Layer 5 of a small transformer language model trained on English Wikipedia (8 layers, counted from 0, width 128). Numbers have three digits each and are written without spaces.
A neuron's activation on a vector x is ReLU(weights . x + bias), where the dot is the dot product.

Input weights of the MLP neurons that the questions are about. A number n stands for (n - 500) times 0.00053.
n76 (bias -0.027): 450355493700561711416609492714618546674400538683500741584775647519412132373561622337635700598466450534693419697579518590576877515400410568508535447210571444557435617601602504520488546444377697345568431439553508544606493752398637433382591419496481485416524600575702522455507504534582391557532530315474303429579853370573447500452478651436599665641574402500493442195496575375342496294546
n109 (bias -0.042): 408614550522211458434515481508164613337456316565699424448500596594569469605389517504731302398541469425580244538344486374629443638615333640208440649433451401458467386688390813469601519619500546333410399373242638234462511496345429472370504527588530496293541612561562661549515465588417526631369567492485576429515527558393462351441467371364850456259678673357585535527439474667269511732592
n229 (bias -0.042): 617482509637633614395651573570450402625510500523609490378497487451550562566634468500497535451285513552467554613374433252491730671442579609279540450471447761433662534692503454609375357513611553681569811720566577484483439533540630377433506418637441529477629487276744608458413365503589567390519481359595447675619434386519641613432500523405443410281429548551552483561724510494352534603400
n233 (bias -0.042): 485388633552558386510496522591395467397534529562430464388614511415573500576416617632659569487432441646648596605518674541597459458493438548485487173344686446712362500572535579519544344362251377574520642613392700605652563270381399414246285606358378429562464557309430500417399467424758507369534507451446511705597210537689457620641704406296431279330436381288592338675547618447482421388587
n249 (bias -0.030): 462647506612423372533288639462528423532511427701324507380349440510500525490219518320478553545507430524634741534593440500706309302601513691563446493333606554594493450569341613506605693359476469513587425403596479530424413425534397635393365610361585530452338712401750460374294497658372675563478581525548445487352597396490633566815493390537392430345500433543403427631632391519260588537586
n331 (bias -0.037): 449611600380469736684372378496582284696711772026371446508484758646599375366583480544455477554415250658496548457438409370490688630592679500425431539404539478373537407314402318493472484446496610641474471547551539542723287364360278176469418465534426473602596427531444654572527258555476523350493641419500641500422441488515566232550676379643543273354668581440565222399618384532449578542222
n363 (bias -0.062): 366429628532509453477463398650520189441475408353650493284262379241397538423531361551436601309680586440520493615470390519644630563536552404503516378545591616418685295445455567548562442427411436586503386599493629274530421436490434430480607479445352750514656652487670591481497341439588344449708596465608544523470598408696252476609484399316565389513430500477460411406722597444692516526598
n446 (bias -0.038): 605430576398610441631715433577553360173475456470410570490415542398389617599500622425754442546572365464397605737487599497427359396402561623443623594541480407460404418582497603610561349529527363552572421594480406542703526480470534369591586542650609342547418474696415695387232497523697417439285383320553390520616460557429632554549417440579598561321678510478627415562803546396424588400520
n516 (bias -0.050): 438444561563387593430408442705412371657520554512318412448606511417679504474516416701508600489462426545623637235377425332664543654395489471628666562527637700477533595460640706524610681756620561444262332407324527660738433676573385718635441476603500353330517436531535559409411308527743688391410579128504258647473650589641538570388515550572229444533486516585470562587748727577416337753462
n777 (bias -0.025): 469424517427713468558575523553496400438640481626453414423454511582336438540443727496555333720593355507413465390530710242648347600673460407393573386327444675691446337335398403577412299655580568456756410633696557691470698511372617414553359487522496426409640567342570601376518395285606613748588304229639413470553652370442556394717572651642519255627288523631496320403569481566635543368508
n858 (bias -0.046): 605516491285602589654599342331536627562372629683707549500478438633280228534443587473612541520360449395525500589518474453683450601431534638439520589337444576352428251419558617649638454510568536535604461654582529659585659613422456415496582478729355472357435552876748503555452398514360483593417632248341664758557629305493581464448333550518443459299537596575371547390540373510553389400307
n859 (bias -0.054): 425576472701474560516737539705555684467636757578512586509500513494591547281373539548456568300297438535523388452577608476466518535440645509542503419480654551438457450448392394575553464456311374415561609581439798340368563407706304620526407606667580487627611393458470515353472437452560543559539446450837477326432581706534545523358441426398591425367352510559661595500520398479551607475506
n900 (bias -0.042): 345311572474439386493422363562415382684468640500819537520476602366483359416352610618614291547584372447592375408419538452441574268510623625510484449428487554349692444251539368470448520580342395570452494562646370325265520669422437475551392476631605346476358443446448539528503547401655317239389566695486667713385514400461348514560594229500548398480510430425467576384610477575341429474473
n906 (bias -0.063): 588439529513539634580423436399433411442419581399506696532668396546486503394595442406636510385662503559543480399657488662485629601298430481503543301627530413415471565274397503607411729365425517582390604476717450627386507706620690351170433449577633467436470510733596696439399358359288561388375549493450359474670436453448443578382571590460361555465481642494592361358395599295547525380658
n937 (bias -0.053): 560455439595485777566572282728480453762372576334373705405443433229683602422553477580435481448468663535572490513353612562474639513522569435510573619393435467623651389453607604591667589519503431346475584374624480704618506399513507449464472675585318555500479513712490462518484306569571462540632442404415398526533316659554272444513258664562437443450445314393554680459447442440523475532556
n958 (bias -0.052): 438181532406342621806550496296551253408351685489552590647389500365518369676587289412353486503443548422601662627554580510544710574560617524332650729475504530438541708575684590564658326504526399479415447413475340675576493260407455728493275388427564479366399298421544427434524457428511389529524560523493449380439409558514575391426507525561321755490490522340461401656420603394453254679486
n1001 (bias -0.068): 507456494472427558479471519344385477425691392507332548614526425235672615355489561493620585442435223413419568515504456489436590428500719573474347485533386490339779618395564584602538433326347411565392460619784233529363428650548793561548684405404467562552400442750523550507346295404236283757538504496353215330452674496571214474359521437533686589525597599518367541607515460608493615457641

Each question shows a token from some text and the vector x that enters the MLP there. A number n stands for (n - 500) times 0.011.

"i": 452585344365617363464504574360439432423415626647555474403553387474533494484494215578550541616432431489429459516506535637315632368654504443496354648577457315546585481538483485422559617438555543509518664482469498590518396564518571559669541513420509522470632357544434444516601678428541434438391529522454533519525436505579566442476484580634577516481462386550454504465541554399605500428340
Which of these neurons fires most? n958

"8": 485570228351496390539434627497575363379481487402512384466570445554500465473516425653472611500448517500536564460476420623290407525540598341500301631563523408575451629520563527314545520617531556418614667555523418607466412621453616343540538669411593398581382506440476393553511575490479537576485485523451626559529535419401464593472536372530550516567474523579596454580598423332432460557427
Which of these neurons fires most? n331

" Pol": 481601352330624506495484514441433561419317597456534390379536554400434574497526469568607508584497499534538430505433487521242370468602442471480335558715542328608630558503597488226483475616491508509547609386530536576393549545585504528480596710543421466377488410488529437621705537574561605471640364521483557539464522456443463409496574573448587536477524533410554525480366498449368509466558
Which of these neurons fires most? n109

"a": 535537271404625495462508494462385496573459482571423457411566422520491525543444410591420481518497458529497467481664407696390490455616453452456331505541476300506630521566576465427403639508563434526546676469497581544551504564420559445524749458536521501499468463513547547555636656447529534445402504521440674528509556400475361503424618594487487613570342325499477569451505587470451562314324
Which of these neurons fires most? n76

"et": 516609207335595449327491522388428525432531501650486401320629467478555465559505303551435675603449512437565480461418438397437397498521425438497404632479548432546498500651560417436601480510520548536624595502613566562441488447507454479542579460321646478505665477558500385520623649484434300501469494557505651589474632436536469503535591547531374500463536472484660540510491546490458464476397
Which of these neurons fires most? n858

" |\n": 596591242687488512516442554618475626440498459495430418555509382512491507569454407628443521642527507610559503526475381584258487416492500370380298494538521379593585568602515455347593528614521418626618636389487493480461529543664504502571572677470481484414593516302537374552627533527501470389374478439558432514501544535508530543371538632444374380662409492454596516452362520320534479528475
Which neuron fires most, and how strongly? n859, at about 0.29

" ": 585414453495650414541412549561571436418382461526512512436549466535484604639506495627566597585528475551441588569440345591144427338610597413412366575581470558600492613480456584291499495388572630523618627430428543462508496557526554438635768660541525366418542371422536460537514494537380652407416494478413465536513446418432466548402482445484592369484444453552448553456540454437611549488444
Which neuron fires most, and how strongly? n446, at about 0.61

"il": 443626338378606403491531580377451458442370438544504450354557426507519465514554417601505503471504461464524444517583610582265471428701630427545391473559597373557605369499540615394645407470507573577597531507399610477587525570603517400618667733436550581585548410342533433590500694440434590585432476425408531485415529526493461441387520569371465448439479523567509526521598525385482587412396
The three highest activations, in order: n363, n859, n233

".\n\n": 496532308448474334494382597416539602463504493640453459423588485437460550618503496634488528809530528580463482545538515565242464496579475396389233594601671419580586380480552539348549513513475433551577568405555546467482510496567421574491604668423485540445547440476556361582545580428468447374305597503496527546489585587448516594465496607516492414544450512448554518390509411210498507482528
Which neuron fires most, and how strongly? n249, at about 0.13

"2": 451472432280454422553423471557686455432570506454470413499547456663499508534559576560465555514465499507538499547454223466234432299626641413615256602509555333514466605559529497325486482567605478439525632318429352496543421563440568513477603625478582495512493558450550449638564420510455529456448520488387582611506568479466398512566436503475467473697462533532579641496606497391486568517495
Which neuron fires most, and how strongly? n331, at about 0.21

"re": 463565416363572493404392523556599556530441548494408579612333473581462511502651400547520608544500481579478454455418410500180398433598588484569395541500472465504618635635498477255521485533604501442590592429429590526502447541478446469409664662471454420479530533449408323438585462598407633407516468330425502524503563516560582566438598558370545554687523528520530485411464535355519380666439
Which of these neurons fires most? n516

".": 476596198488527405418372582510574549555488578597485504373454439535369557599472462581500528624466423478456496544594343482367497511631397448497326627569605459500651498537574456385599492437598407541708649402628600521448466514529587399610686580301497473474568517480555390665474461495518592378382562460481551475416654504463465541507485480524470339501418576488476525399526382287545542448500
Which two neurons fire most, strongest first? n249, n858

" ch": 446648323423699427501551481493447635422434533558482425286556566409328534664471410436665534678545571525516523580518468447246538520632429434451390517612516437506440535507578437271527479528519571601632560463584524631450459464565562341591593504522539464472565379432476470607608667533507461531470472448523375457462567459434524389549520509441540326463537503520617580423411432389637462464540
Which of these neurons fires most? n777

"ight": 475599200162575380326658534376516458511490491579628440400581383485516420421647245467512512561564558493514453575440420509432489476595411406580413604503688416446523611508449525490581506480537586606558507518625500568428542487443553469456617468353515463671515426494485479443575597478477449553527491500461566479525665459608541467511594415496374544552522514469622489455523398399567436493490
The three highest activations, in order: n858, n363, n76

"resident": 422560513377671481430483516466490504379574516417601450512529424534421510498524387468464618634472563494501481607528430527123436460748543393455388515748732432487630456468642601423556434561688510517580539521557545527490561469526441465591632723352485446476523448535488517448499530455423631537464479456577533528524507485404349404406551459463473484464526558464412475441413424253586576575457
Which of these neurons fires most? n363